Layer 6 of a small transformer language model trained on English Wikipedia (11 layers, counted from 0, width 64).
A neuron adds its activation times its output weights to the MLP's output. To switch it off is to set its activation to zero at one token and run the rest of the model.

Output weights of the MLP neurons that the questions are about. A number n stands for (n - 128) times 0.0071.
n8: 112, 139, 122, 147, 155, 138, 157, 171, 162, 135, 83, 115, 217, 97, 114, 164, 135, 108, 142, 106, 107, 148, 57, 107, 176, 124, 140, 115, 79, 99, 150, 89, 58, 91, 121, 147, 99, 135, 157, 91, 164, 92, 120, 113, 75, 192, 120, 123, 86, 109, 191, 121, 159, 145, 122, 148, 102, 129, 162, 197, 224, 115, 75, 132
n13: 152, 103, 147, 106, 131, 170, 119, 103, 99, 139, 119, 140, 110, 167, 99, 139, 207, 117, 133, 120, 128, 134, 110, 116, 170, 97, 162, 115, 83, 82, 56, 152, 89, 147, 67, 128, 129, 169, 166, 143, 120, 102, 184, 87, 106, 120, 169, 97, 154, 116, 109, 115, 121, 162, 159, 113, 145, 110, 116, 119, 154, 176, 157, 124
n21: 150, 146, 145, 129, 129, 135, 114, 138, 161, 122, 128, 125, 134, 141, 151, 151, 135, 101, 166, 153, 148, 131, 129, 128, 89, 107, 134, 120, 172, 132, 122, 176, 103, 163, 116, 191, 164, 123, 85, 127, 190, 100, 149, 126, 142, 101, 80, 40, 144, 103, 128, 101, 133, 130, 128, 32, 130, 61, 121, 151, 160, 73, 149, 105
n28: 144, 130, 134, 148, 115, 128, 97, 163, 145, 92, 91, 76, 77, 134, 103, 144, 145, 182, 124, 101, 118, 173, 183, 69, 85, 156, 72, 107, 110, 150, 141, 156, 138, 140, 128, 177, 176, 167, 123, 153, 146, 77, 97, 130, 138, 132, 67, 172, 175, 136, 105, 103, 121, 155, 119, 98, 105, 103, 168, 69, 135, 116, 146, 166
n34: 96, 153, 82, 127, 154, 82, 138, 81, 122, 202, 135, 175, 161, 90, 152, 124, 134, 152, 107, 179, 131, 105, 130, 161, 98, 184, 171, 115, 29, 120, 124, 74, 142, 113, 160, 94, 96, 129, 167, 131, 103, 91, 87, 38, 149, 162, 148, 222, 107, 141, 151, 179, 111, 118, 114, 195, 95, 230, 144, 59, 87, 132, 116, 113
n49: 173, 109, 123, 138, 139, 122, 115, 180, 133, 136, 120, 129, 90, 96, 137, 103, 120, 128, 125, 117, 121, 83, 41, 116, 129, 124, 132, 127, 138, 126, 166, 132, 103, 122, 146, 129, 128, 116, 122, 103, 136, 151, 118, 160, 128, 101, 117, 157, 136, 163, 153, 130, 150, 83, 113, 140, 140, 127, 127, 138, 133, 137, 126, 176
n50: 119, 115, 106, 158, 134, 65, 78, 127, 71, 128, 99, 118, 102, 119, 146, 84, 89, 122, 131, 138, 127, 161, 101, 108, 149, 115, 117, 126, 126, 118, 129, 125, 150, 148, 107, 170, 92, 135, 136, 161, 172, 139, 163, 101, 117, 130, 117, 145, 118, 168, 142, 184, 119, 155, 139, 171, 173, 139, 121, 105, 147, 144, 126, 116
n68: 133, 112, 131, 136, 104, 133, 94, 104, 108, 145, 149, 96, 127, 126, 125, 132, 120, 127, 142, 124, 141, 168, 129, 138, 144, 170, 106, 166, 143, 134, 117, 103, 140, 119, 141, 123, 61, 136, 166, 122, 137, 163, 112, 106, 128, 110, 113, 130, 121, 106, 144, 163, 99, 169, 115, 154, 112, 154, 124, 125, 136, 124, 110, 114
n75: 81, 82, 184, 156, 127, 119, 192, 74, 125, 140, 114, 39, 163, 68, 142, 71, 94, 143, 73, 79, 138, 190, 117, 178, 117, 91, 145, 100, 69, 131, 107, 115, 127, 192, 85, 249, 115, 187, 182, 105, 142, 195, 191, 174, 147, 148, 149, 168, 53, 29, 170, 99, 144, 174, 110, 132, 86, 140, 93, 150, 48, 133, 159, 139
n85: 173, 99, 112, 188, 178, 134, 165, 169, 170, 78, 112, 94, 91, 156, 113, 96, 177, 98, 151, 187, 127, 72, 171, 152, 123, 74, 117, 119, 152, 82, 192, 162, 113, 68, 130, 77, 93, 106, 40, 128, 127, 128, 86, 163, 131, 163, 104, 114, 96, 93, 165, 127, 72, 147, 206, 146, 166, 137, 139, 143, 106, 155, 111, 108
n94: 73, 124, 125, 151, 123, 142, 160, 80, 141, 106, 120, 115, 142, 130, 174, 116, 105, 110, 65, 137, 108, 148, 96, 84, 121, 135, 107, 115, 145, 136, 156, 131, 139, 150, 94, 202, 133, 112, 118, 140, 143, 116, 119, 179, 98, 107, 130, 128, 107, 142, 157, 121, 109, 153, 151, 99, 126, 148, 127, 131, 151, 126, 152, 160
n96: 155, 131, 153, 132, 150, 152, 120, 129, 113, 123, 131, 126, 135, 139, 105, 135, 90, 124, 155, 107, 122, 159, 142, 123, 119, 104, 89, 137, 107, 157, 93, 126, 107, 93, 144, 139, 160, 151, 122, 141, 139, 131, 143, 86, 137, 109, 85, 129, 141, 121, 126, 137, 123, 159, 100, 102, 149, 132, 128, 150, 148, 100, 141, 124
n100: 193, 134, 115, 118, 192, 96, 122, 128, 138, 143, 100, 122, 95, 141, 128, 56, 124, 104, 83, 156, 121, 161, 86, 164, 101, 120, 102, 107, 116, 135, 149, 98, 102, 128, 159, 141, 168, 131, 109, 131, 105, 154, 133, 62, 117, 72, 175, 136, 166, 150, 124, 133, 108, 102, 116, 189, 181, 156, 115, 137, 136, 136, 103, 135
n102: 123, 150, 116, 136, 159, 133, 141, 165, 156, 133, 106, 112, 143, 173, 107, 164, 152, 130, 130, 125, 97, 83, 86, 128, 124, 133, 112, 164, 131, 103, 90, 154, 117, 116, 143, 111, 145, 93, 108, 138, 82, 126, 125, 74, 135, 133, 145, 97, 113, 173, 110, 150, 101, 164, 177, 70, 145, 101, 155, 122, 151, 173, 157, 93
n104: 121, 121, 118, 187, 127, 116, 151, 159, 121, 101, 121, 122, 152, 110, 132, 116, 141, 155, 88, 127, 170, 151, 104, 116, 108, 118, 160, 123, 123, 127, 146, 139, 105, 71, 134, 147, 140, 111, 160, 87, 159, 153, 81, 169, 82, 130, 154, 120, 90, 109, 139, 108, 166, 118, 149, 121, 82, 148, 85, 140, 95, 147, 145, 161
n127: 98, 111, 99, 90, 83, 111, 130, 132, 84, 147, 154, 133, 133, 118, 152, 163, 182, 131, 196, 157, 201, 91, 104, 108, 124, 156, 143, 173, 95, 113, 132, 183, 108, 52, 147, 109, 130, 108, 178, 152, 135, 61, 170, 125, 134, 111, 54, 73, 149, 128, 162, 71, 122, 126, 182, 131, 125, 128, 120, 104, 121, 155, 152, 130

Each question names a token from some text and the token that comes next. It shows the activations a of the neurons there, in the order above. A number n stands for (n - 128) times 0.032.

Then comes g, the gradient of the next token's log-probability with respect to the MLP's output, scaled to length 1. A neuron's effect is roughly proportional to its activation times (output weights . g). A number n stands for (n - 128) times 0.0041.

" for", then " having"
a: 123, 123, 143, 124, 128, 125, 126, 127, 169, 128, 224, 128, 127, 127, 128, 153
g: 129, 118, 148, 89, 141, 123, 161, 90, 128, 96, 63, 126, 188, 149, 113, 134, 95, 168, 158, 145, 102, 99, 94, 142, 142, 112, 108, 142, 126, 120, 126, 75, 208, 149, 158, 98, 147, 117, 113, 108, 150, 137, 104, 168, 85, 128, 84, 114, 131, 97, 143, 147, 99, 152, 174, 94, 126, 218, 105, 151, 104, 158, 160, 116
Which two neurons, each switched off alone, lower its probability most, in order? n94, n75

"ank", then "ind"
a: 128, 128, 130, 123, 123, 126, 124, 136, 127, 127, 123, 172, 148, 123, 124, 123
g: 116, 135, 131, 114, 99, 156, 103, 138, 197, 97, 147, 134, 104, 115, 110, 149, 115, 102, 100, 135, 97, 115, 127, 120, 132, 117, 71, 76, 136, 153, 171, 105, 115, 123, 194, 191, 203, 127, 152, 136, 138, 91, 128, 100, 95, 145, 126, 98, 115, 116, 163, 96, 168, 110, 141, 68, 147, 173, 128, 184, 126, 103, 177, 97
Switching off which neuron hurts the next token most? n96

" now", then "-"
a: 126, 125, 123, 124, 128, 126, 165, 132, 126, 128, 124, 123, 124, 128, 128, 128
g: 86, 111, 120, 112, 149, 132, 108, 160, 110, 85, 121, 157, 170, 126, 165, 184, 124, 118, 101, 106, 110, 160, 151, 69, 122, 153, 188, 138, 126, 206, 152, 183, 124, 144, 93, 130, 141, 99, 109, 116, 159, 130, 134, 143, 154, 86, 106, 123, 110, 127, 154, 106, 149, 156, 82, 132, 113, 74, 105, 122, 144, 39, 122, 163
Switching off which neuron hurts the next token most? n100

" a", then " Sports"
a: 125, 223, 138, 123, 127, 123, 123, 123, 128, 128, 123, 124, 125, 128, 128, 160
g: 118, 172, 105, 167, 162, 97, 145, 116, 123, 143, 127, 168, 126, 132, 150, 167, 133, 134, 57, 116, 123, 118, 113, 93, 150, 176, 122, 119, 79, 106, 148, 123, 124, 164, 108, 159, 184, 105, 136, 139, 136, 82, 99, 55, 68, 190, 130, 115, 172, 87, 113, 103, 120, 159, 182, 137, 167, 87, 143, 125, 138, 98, 128, 109
Switching off which neuron hurts the next token most? n13

" a", then " decision"
a: 127, 189, 137, 124, 128, 128, 206, 123, 137, 128, 138, 126, 125, 124, 128, 123
g: 120, 124, 179, 147, 87, 79, 104, 166, 129, 120, 143, 131, 106, 148, 149, 92, 186, 125, 156, 143, 108, 186, 114, 97, 154, 60, 114, 156, 107, 114, 109, 118, 126, 178, 154, 150, 97, 100, 165, 75, 91, 205, 158, 152, 139, 182, 90, 162, 112, 102, 113, 126, 98, 80, 147, 135, 97, 115, 115, 152, 119, 139, 120, 125
Switching off which neuron hurts the next token most? n50

" widely", then " adopted"
a: 127, 127, 126, 123, 127, 125, 160, 128, 123, 128, 127, 166, 143, 126, 128, 123
g: 141, 152, 213, 171, 127, 164, 108, 142, 98, 142, 126, 100, 109, 163, 171, 110, 140, 75, 127, 196, 111, 116, 113, 102, 155, 113, 69, 89, 97, 140, 93, 156, 95, 130, 186, 142, 100, 154, 204, 90, 136, 105, 120, 83, 154, 136, 112, 144, 103, 130, 120, 154, 97, 129, 88, 91, 127, 158, 139, 107, 134, 136, 131, 129
Which two neurons, each switched off alone, lower its probability most, in order? n96, n50

"l", then "abor"
a: 124, 123, 143, 124, 128, 123, 177, 191, 127, 125, 127, 128, 215, 124, 124, 127
g: 119, 175, 144, 165, 121, 134, 154, 135, 122, 154, 122, 156, 118, 105, 118, 175, 99, 128, 186, 99, 150, 205, 132, 117, 149, 172, 87, 110, 166, 96, 173, 112, 144, 105, 107, 122, 106, 116, 109, 71, 71, 155, 116, 97, 72, 95, 145, 119, 131, 103, 140, 163, 124, 93, 115, 121, 159, 125, 132, 57, 142, 106, 139, 192
Switching off which neuron hurts the next token most? n68

"omen", then "cl"
a: 128, 128, 128, 125, 128, 171, 141, 126, 128, 128, 123, 128, 132, 138, 160, 128
g: 159, 107, 142, 112, 178, 177, 183, 152, 121, 127, 160, 113, 126, 87, 101, 233, 114, 109, 125, 128, 145, 96, 102, 144, 126, 137, 84, 159, 108, 141, 143, 150, 99, 141, 110, 154, 120, 128, 113, 127, 137, 103, 79, 131, 93, 86, 73, 82, 117, 71, 135, 123, 141, 134, 119, 116, 100, 168, 193, 165, 146, 104, 149, 148
Which neuron, switched off, raises the next token's probability most? n50

" Sports", then "C"
a: 127, 127, 128, 123, 128, 125, 148, 126, 128, 128, 128, 152, 123, 128, 125, 128
g: 101, 147, 177, 113, 123, 114, 107, 173, 106, 103, 112, 152, 152, 181, 142, 182, 109, 58, 107, 144, 123, 128, 110, 108, 106, 113, 136, 80, 92, 86, 137, 191, 96, 155, 147, 179, 118, 136, 147, 112, 164, 103, 106, 131, 124, 111, 134, 103, 106, 120, 113, 147, 167, 179, 113, 74, 127, 189, 198, 136, 97, 102, 114, 131
Switching off which neuron hurts the next token most? n96

",", then " R"
a: 160, 123, 128, 128, 128, 125, 128, 127, 128, 236, 128, 123, 128, 124, 127, 124
g: 134, 150, 131, 161, 144, 159, 131, 141, 120, 151, 83, 167, 96, 108, 128, 159, 146, 118, 126, 121, 100, 89, 99, 127, 112, 166, 98, 130, 86, 140, 74, 136, 148, 176, 116, 151, 139, 74, 131, 138, 147, 116, 89, 107, 68, 202, 137, 115, 113, 103, 149, 98, 144, 169, 189, 104, 134, 198, 157, 104, 170, 89, 97, 89
Switching off which neuron hurts the next token most? n8

"ophy", then "let"
a: 123, 127, 138, 128, 128, 128, 152, 124, 126, 124, 123, 124, 128, 124, 126, 128
g: 147, 86, 124, 118, 181, 134, 169, 103, 174, 101, 204, 73, 159, 128, 141, 137, 170, 116, 124, 107, 110, 153, 100, 127, 76, 139, 148, 123, 133, 150, 119, 121, 92, 126, 110, 126, 111, 93, 110, 185, 69, 93, 122, 122, 153, 99, 124, 69, 155, 98, 168, 176, 165, 131, 68, 134, 120, 153, 127, 169, 127, 123, 169, 111
Switching off which neuron hurts the next token most? n21

"9", then "1"
a: 126, 165, 126, 128, 128, 134, 127, 127, 127, 126, 128, 127, 160, 125, 125, 128
g: 138, 136, 105, 111, 149, 127, 111, 93, 163, 123, 192, 128, 136, 131, 161, 161, 52, 79, 118, 107, 104, 123, 136, 113, 163, 167, 124, 190, 116, 89, 183, 150, 166, 106, 82, 110, 149, 160, 113, 66, 139, 147, 134, 93, 106, 125, 125, 89, 137, 106, 125, 104, 129, 124, 114, 97, 84, 161, 158, 183, 96, 170, 166, 146
Which neuron, switched off, raises the next token's probability most? n100

".", then " The"
a: 231, 129, 123, 127, 128, 127, 126, 123, 123, 196, 135, 125, 126, 127, 128, 172
g: 195, 108, 134, 127, 189, 108, 117, 154, 138, 105, 156, 77, 129, 145, 141, 139, 163, 177, 103, 98, 151, 154, 177, 143, 114, 100, 180, 110, 67, 116, 133, 137, 157, 80, 108, 113, 96, 161, 124, 125, 126, 125, 107, 98, 125, 99, 153, 138, 77, 109, 98, 105, 117, 136, 70, 202, 152, 145, 102, 94, 175, 111, 152, 126
Switching off which neuron hurts the next token most? n85

".", then " In"
a: 249, 163, 123, 127, 128, 128, 139, 123, 126, 190, 124, 137, 127, 127, 128, 190
g: 132, 82, 96, 175, 166, 135, 112, 90, 144, 113, 183, 93, 170, 106, 135, 97, 85, 133, 119, 165, 108, 96, 139, 136, 107, 149, 83, 138, 69, 170, 119, 117, 114, 150, 160, 104, 171, 130, 156, 120, 134, 78, 184, 109, 140, 134, 102, 156, 155, 140, 161, 82, 188, 140, 143, 125, 143, 71, 70, 155, 117, 159, 121, 121
Switching off which neuron hurts the next token most? n127

" n", then "aked"
a: 128, 128, 128, 126, 128, 127, 208, 140, 123, 128, 127, 134, 156, 123, 125, 127
g: 147, 109, 164, 180, 180, 196, 154, 72, 94, 104, 97, 135, 105, 123, 136, 144, 164, 119, 130, 95, 118, 153, 163, 164, 97, 110, 72, 152, 184, 181, 96, 86, 118, 156, 162, 90, 132, 85, 144, 134, 133, 178, 122, 124, 118, 118, 144, 100, 121, 150, 131, 108, 146, 74, 108, 128, 80, 109, 97, 114, 145, 174, 108, 119
Which neuron, switched off, raises the next token's probability most? n50

"1", then "9"
a: 123, 133, 124, 166, 128, 130, 197, 126, 128, 123, 128, 128, 182, 124, 124, 128
g: 81, 156, 122, 149, 65, 163, 139, 150, 122, 114, 83, 98, 121, 117, 98, 132, 162, 121, 105, 127, 169, 142, 118, 112, 138, 101, 101, 40, 162, 129, 104, 131, 165, 113, 161, 126, 149, 85, 127, 181, 142, 78, 136, 146, 154, 133, 178, 184, 184, 130, 103, 140, 147, 148, 134, 108, 170, 94, 80, 90, 157, 117, 106, 154
Switching off which neuron hurts the next token most? n28

"==", then "T"
a: 184, 124, 124, 149, 128, 128, 123, 125, 123, 126, 145, 127, 124, 155, 128, 205
g: 78, 99, 173, 108, 135, 129, 123, 158, 118, 125, 96, 154, 143, 173, 183, 157, 132, 69, 95, 95, 108, 115, 117, 74, 120, 89, 169, 117, 92, 119, 172, 133, 171, 167, 137, 150, 133, 106, 146, 138, 181, 109, 100, 141, 128, 135, 179, 131, 102, 83, 124, 145, 82, 193, 136, 99, 103, 163, 153, 122, 155, 72, 130, 107
Switching off which neuron hurts the next token most? n8

" the", then " process"
a: 123, 214, 126, 124, 128, 128, 132, 123, 126, 128, 171, 123, 127, 123, 128, 125
g: 150, 92, 108, 143, 89, 122, 115, 122, 61, 156, 131, 123, 172, 121, 102, 59, 172, 127, 167, 160, 116, 116, 135, 144, 87, 107, 180, 102, 86, 140, 118, 120, 148, 189, 140, 141, 122, 131, 121, 149, 58, 110, 186, 159, 116, 186, 121, 121, 146, 115, 98, 141, 167, 163, 105, 81, 172, 163, 121, 94, 103, 130, 129, 123
Switching off which neuron hurts the next token most? n13

" the", then " genus"
a: 123, 172, 157, 123, 128, 128, 159, 124, 124, 128, 179, 129, 128, 123, 128, 123
g: 118, 132, 86, 63, 98, 172, 139, 186, 89, 130, 102, 119, 179, 99, 146, 149, 105, 124, 108, 164, 130, 114, 141, 95, 129, 109, 194, 115, 90, 122, 118, 144, 158, 86, 110, 124, 137, 179, 103, 147, 142, 104, 129, 153, 129, 95, 212, 112, 112, 163, 141, 138, 157, 159, 102, 80, 152, 71, 161, 110, 143, 143, 137, 93
Which two neurons, each switched off alone, lower its probability most, in order? n13, n21

" whether", then " Poll"
a: 149, 123, 127, 128, 128, 127, 124, 124, 123, 125, 133, 123, 128, 126, 128, 123
g: 115, 158, 135, 138, 151, 146, 144, 145, 73, 164, 136, 137, 106, 100, 122, 160, 96, 117, 165, 110, 115, 50, 115, 131, 137, 119, 117, 102, 76, 103, 147, 133, 97, 114, 141, 136, 145, 90, 104, 138, 202, 139, 110, 69, 53, 180, 126, 149, 166, 81, 150, 140, 122, 143, 210, 141, 130, 132, 159, 155, 125, 140, 138, 103
Switching off which neuron hurts the next token most? n8

" Bil", then "imb"
a: 127, 128, 126, 128, 128, 127, 143, 125, 128, 126, 128, 156, 128, 126, 147, 128
g: 99, 115, 164, 124, 162, 165, 80, 145, 64, 113, 157, 171, 151, 76, 144, 151, 71, 164, 139, 119, 83, 151, 128, 123, 161, 137, 154, 66, 124, 121, 162, 109, 146, 70, 113, 132, 161, 113, 127, 123, 170, 98, 66, 116, 128, 120, 131, 105, 100, 151, 179, 156, 161, 146, 126, 103, 122, 84, 132, 135, 110, 132, 144, 195
Switching off which neuron hurts the next token most? n104

"ard", then " der"
a: 128, 128, 123, 128, 128, 134, 128, 125, 128, 128, 128, 123, 125, 130, 221, 127
g: 102, 90, 136, 190, 83, 127, 159, 143, 129, 142, 117, 85, 138, 125, 136, 135, 149, 157, 125, 225, 63, 134, 119, 124, 117, 150, 125, 131, 126, 135, 132, 127, 121, 124, 132, 120, 182, 88, 126, 138, 102, 166, 99, 141, 98, 133, 157, 137, 156, 103, 85, 82, 96, 153, 37, 98, 133, 180, 169, 110, 159, 123, 120, 149
Switching off which neuron hurts the next token most? n104

".", then " M"
a: 207, 145, 124, 128, 128, 127, 123, 124, 124, 174, 127, 133, 128, 127, 128, 183
g: 121, 141, 97, 171, 132, 170, 147, 139, 77, 129, 95, 171, 104, 77, 119, 98, 147, 119, 174, 147, 162, 118, 125, 194, 174, 137, 121, 122, 145, 139, 108, 103, 126, 94, 173, 133, 177, 72, 92, 114, 126, 108, 131, 111, 111, 183, 175, 74, 146, 134, 109, 134, 94, 93, 187, 164, 131, 107, 136, 93, 144, 107, 98, 90
Which two neurons, each switched off alone, lower its probability most, in order? n85, n127

" genus", then ","
a: 214, 125, 128, 128, 128, 126, 123, 123, 127, 128, 127, 124, 128, 124, 124, 128
g: 80, 89, 93, 73, 152, 99, 113, 80, 124, 145, 109, 71, 154, 151, 152, 91, 142, 144, 127, 136, 159, 138, 124, 121, 130, 156, 172, 115, 119, 159, 144, 156, 170, 171, 121, 147, 82, 151, 121, 110, 204, 120, 143, 157, 180, 109, 76, 115, 106, 181, 137, 163, 82, 136, 111, 114, 94, 135, 116, 67, 150, 114, 142, 153
Which neuron, switched off, raises the next token's probability most? n8

"T", then "ax"
a: 124, 123, 123, 160, 123, 127, 135, 141, 128, 128, 128, 123, 195, 146, 125, 125
g: 116, 159, 143, 186, 102, 97, 84, 117, 163, 170, 155, 165, 171, 133, 196, 138, 142, 72, 37, 146, 128, 140, 127, 180, 97, 140, 131, 107, 132, 154, 117, 80, 138, 100, 91, 114, 148, 147, 148, 152, 134, 154, 140, 87, 173, 87, 103, 106, 127, 163, 141, 133, 123, 92, 108, 123, 120, 92, 112, 102, 139, 127, 82, 160
Switching off which neuron hurts the next token most? n100

".\n\n", then "The"
a: 236, 176, 124, 128, 128, 128, 134, 123, 123, 163, 123, 149, 127, 127, 128, 170
g: 146, 111, 143, 201, 175, 92, 188, 126, 118, 119, 149, 54, 102, 127, 161, 114, 149, 119, 140, 100, 167, 143, 93, 122, 96, 145, 94, 147, 119, 122, 115, 107, 122, 147, 137, 112, 40, 178, 140, 164, 93, 101, 104, 117, 121, 144, 138, 86, 165, 113, 136, 146, 116, 161, 105, 127, 102, 199, 148, 151, 149, 97, 138, 95
Switching off which neuron hurts the next token most? n8

" ca", then "ution"
a: 128, 128, 128, 128, 128, 146, 178, 123, 128, 126, 126, 124, 125, 123, 123, 125
g: 150, 167, 135, 148, 150, 135, 143, 125, 96, 150, 177, 149, 80, 87, 154, 83, 160, 132, 119, 108, 81, 142, 132, 66, 78, 98, 169, 139, 156, 85, 169, 109, 174, 137, 120, 129, 60, 126, 176, 148, 79, 145, 137, 132, 125, 74, 130, 107, 158, 134, 132, 135, 166, 123, 157, 100, 151, 95, 130, 96, 94, 179, 115, 159
Which two neurons, each switched off alone, lower its probability most, in order? n50, n49

" of", then " P"
a: 158, 123, 138, 126, 128, 128, 128, 128, 128, 128, 137, 127, 126, 125, 123, 142
g: 94, 130, 147, 127, 126, 190, 107, 151, 131, 159, 135, 165, 129, 132, 149, 182, 106, 104, 125, 133, 106, 99, 88, 107, 110, 149, 147, 107, 106, 109, 126, 181, 102, 170, 97, 205, 132, 111, 89, 131, 203, 115, 93, 101, 114, 123, 138, 67, 131, 111, 159, 132, 125, 136, 154, 93, 122, 142, 182, 85, 129, 169, 117, 59
Switching off which neuron hurts the next token most? n8

"ager", then " to"
a: 128, 128, 154, 128, 128, 140, 162, 123, 131, 125, 129, 142, 125, 127, 125, 125
g: 116, 139, 162, 182, 72, 115, 112, 116, 186, 112, 131, 137, 105, 109, 129, 126, 80, 110, 107, 168, 154, 130, 121, 158, 179, 136, 45, 141, 121, 135, 125, 89, 150, 117, 177, 117, 160, 145, 161, 97, 99, 128, 172, 107, 186, 159, 157, 181, 148, 127, 117, 110, 94, 108, 143, 151, 127, 115, 83, 100, 118, 137, 75, 79
Which neuron, switched off, raises the next token's probability most? n21

" V", then "ain"
a: 128, 130, 128, 127, 126, 189, 123, 123, 128, 128, 128, 137, 127, 128, 172, 128
g: 154, 134, 135, 160, 109, 114, 116, 111, 128, 151, 142, 137, 152, 121, 132, 69, 154, 149, 173, 127, 80, 113, 133, 69, 82, 127, 168, 176, 132, 174, 134, 50, 134, 156, 149, 139, 120, 178, 137, 205, 74, 126, 140, 150, 110, 107, 83, 115, 106, 125, 152, 108, 77, 86, 160, 149, 175, 116, 87, 137, 129, 107, 121, 130
Switching off which neuron hurts the next token most? n49

" a", then " de"
a: 126, 205, 146, 124, 128, 127, 183, 126, 123, 126, 146, 146, 126, 128, 128, 169
g: 96, 144, 73, 181, 154, 137, 118, 106, 107, 123, 89, 121, 140, 137, 129, 71, 65, 140, 183, 147, 61, 97, 132, 148, 125, 180, 95, 134, 170, 74, 175, 142, 164, 145, 89, 114, 139, 93, 78, 138, 94, 163, 145, 167, 141, 149, 133, 111, 156, 119, 142, 108, 195, 123, 156, 111, 134, 124, 147, 92, 130, 145, 121, 131
Switching off which neuron hurts the next token most? n50

" Op", then "iz"
a: 127, 128, 128, 128, 128, 189, 123, 131, 128, 128, 127, 135, 128, 128, 165, 128
g: 101, 122, 128, 145, 84, 136, 105, 151, 144, 116, 101, 172, 87, 106, 149, 139, 127, 61, 127, 138, 144, 123, 76, 143, 211, 158, 106, 115, 181, 132, 167, 103, 129, 61, 135, 151, 141, 94, 141, 147, 142, 65, 123, 108, 161, 138, 125, 109, 162, 122, 127, 179, 106, 85, 136, 105, 122, 171, 154, 122, 121, 106, 108, 199
Switching off which neuron hurts the next token most? n49

" under", then "go"
a: 137, 127, 125, 125, 128, 126, 130, 123, 123, 127, 128, 126, 126, 123, 128, 208
g: 89, 104, 145, 111, 158, 135, 141, 146, 142, 64, 140, 110, 140, 189, 165, 209, 117, 106, 118, 153, 122, 76, 115, 83, 109, 108, 127, 152, 127, 133, 133, 186, 144, 207, 90, 148, 142, 107, 151, 96, 164, 126, 107, 143, 134, 138, 93, 115, 146, 75, 76, 106, 137, 166, 91, 83, 123, 143, 148, 152, 134, 93, 130, 131
Which neuron, switched off, raises the next token's probability most? n21

" t", then "et"
a: 125, 126, 128, 128, 128, 123, 163, 123, 128, 124, 128, 150, 139, 124, 137, 127
g: 109, 139, 164, 158, 151, 97, 146, 112, 130, 118, 110, 94, 123, 140, 127, 83, 154, 155, 98, 136, 176, 133, 108, 87, 112, 127, 50, 116, 133, 165, 159, 128, 146, 148, 117, 117, 69, 173, 126, 174, 121, 84, 59, 144, 162, 92, 158, 120, 159, 139, 174, 150, 130, 178, 69, 146, 120, 120, 132, 88, 143, 78, 155, 164
Switching off which neuron hurts the next token most? n50

" B", then "."
a: 128, 124, 127, 128, 128, 124, 187, 123, 126, 128, 128, 123, 124, 128, 124, 128
g: 72, 103, 98, 93, 142, 113, 77, 105, 149, 145, 133, 112, 141, 96, 124, 110, 67, 137, 154, 127, 164, 105, 124, 218, 167, 159, 104, 107, 50, 85, 149, 133, 157, 143, 117, 112, 123, 145, 97, 101, 185, 109, 139, 143, 162, 147, 141, 143, 117, 162, 178, 170, 99, 130, 151, 153, 104, 160, 153, 110, 102, 148, 120, 106
Switching off which neuron hurts the next token most? n50

"I", then " is"
a: 128, 128, 124, 128, 196, 124, 128, 124, 128, 127, 128, 124, 128, 127, 135, 128
g: 93, 111, 164, 143, 140, 149, 147, 99, 116, 146, 135, 96, 161, 126, 148, 109, 137, 157, 61, 134, 114, 126, 120, 175, 130, 100, 110, 116, 142, 155, 104, 90, 136, 92, 113, 102, 98, 166, 131, 113, 72, 170, 139, 129, 138, 106, 159, 172, 137, 151, 42, 192, 120, 186, 103, 103, 119, 196, 124, 104, 141, 86, 169, 125
Switching off which neuron hurts the next token most? n34

" and", then " eventually"
a: 123, 125, 137, 127, 128, 128, 124, 127, 159, 124, 151, 127, 124, 128, 128, 152
g: 90, 140, 215, 136, 99, 103, 117, 60, 128, 121, 115, 86, 136, 144, 101, 103, 154, 97, 120, 170, 108, 143, 140, 168, 99, 53, 106, 114, 153, 111, 91, 120, 138, 132, 167, 112, 147, 149, 144, 96, 85, 130, 117, 158, 163, 163, 143, 135, 180, 169, 95, 155, 150, 148, 134, 100, 154, 158, 85, 113, 89, 167, 156, 119
Switching off which neuron hurts the next token most? n75

"ard", then "'s"
a: 128, 128, 123, 128, 128, 147, 128, 123, 128, 128, 128, 126, 123, 128, 199, 127
g: 25, 119, 190, 175, 131, 56, 155, 141, 148, 153, 90, 99, 141, 128, 196, 114, 151, 138, 101, 147, 128, 125, 122, 176, 145, 150, 83, 135, 108, 121, 141, 84, 123, 150, 140, 127, 98, 122, 108, 121, 89, 177, 118, 97, 104, 139, 137, 114, 151, 141, 133, 182, 105, 156, 179, 123, 90, 134, 106, 131, 138, 126, 121, 93
Switching off which neuron hurts the next token most? n104

",", then " among"
a: 127, 131, 123, 128, 128, 125, 128, 128, 128, 195, 123, 124, 128, 126, 127, 123
g: 123, 166, 70, 107, 126, 151, 107, 36, 194, 122, 144, 133, 128, 115, 111, 121, 90, 134, 103, 85, 137, 153, 128, 105, 128, 145, 85, 83, 121, 110, 153, 98, 110, 146, 191, 139, 109, 153, 92, 147, 150, 124, 167, 163, 89, 129, 171, 161, 132, 144, 174, 134, 164, 97, 128, 100, 139, 178, 134, 82, 92, 129, 157, 153
Which neuron, switched off, raises the next token's probability most? n85

" into", then " his"
a: 126, 125, 134, 123, 127, 125, 125, 124, 124, 127, 158, 123, 127, 125, 128, 193
g: 126, 125, 165, 100, 155, 100, 64, 135, 185, 147, 106, 89, 106, 168, 161, 148, 163, 180, 122, 169, 80, 152, 128, 144, 135, 85, 76, 152, 111, 136, 96, 78, 108, 111, 132, 90, 127, 138, 141, 151, 98, 186, 135, 113, 124, 176, 130, 143, 44, 131, 127, 92, 102, 119, 135, 132, 165, 93, 132, 143, 172, 144, 131, 142
Which neuron, switched off, raises the next token's probability most? n127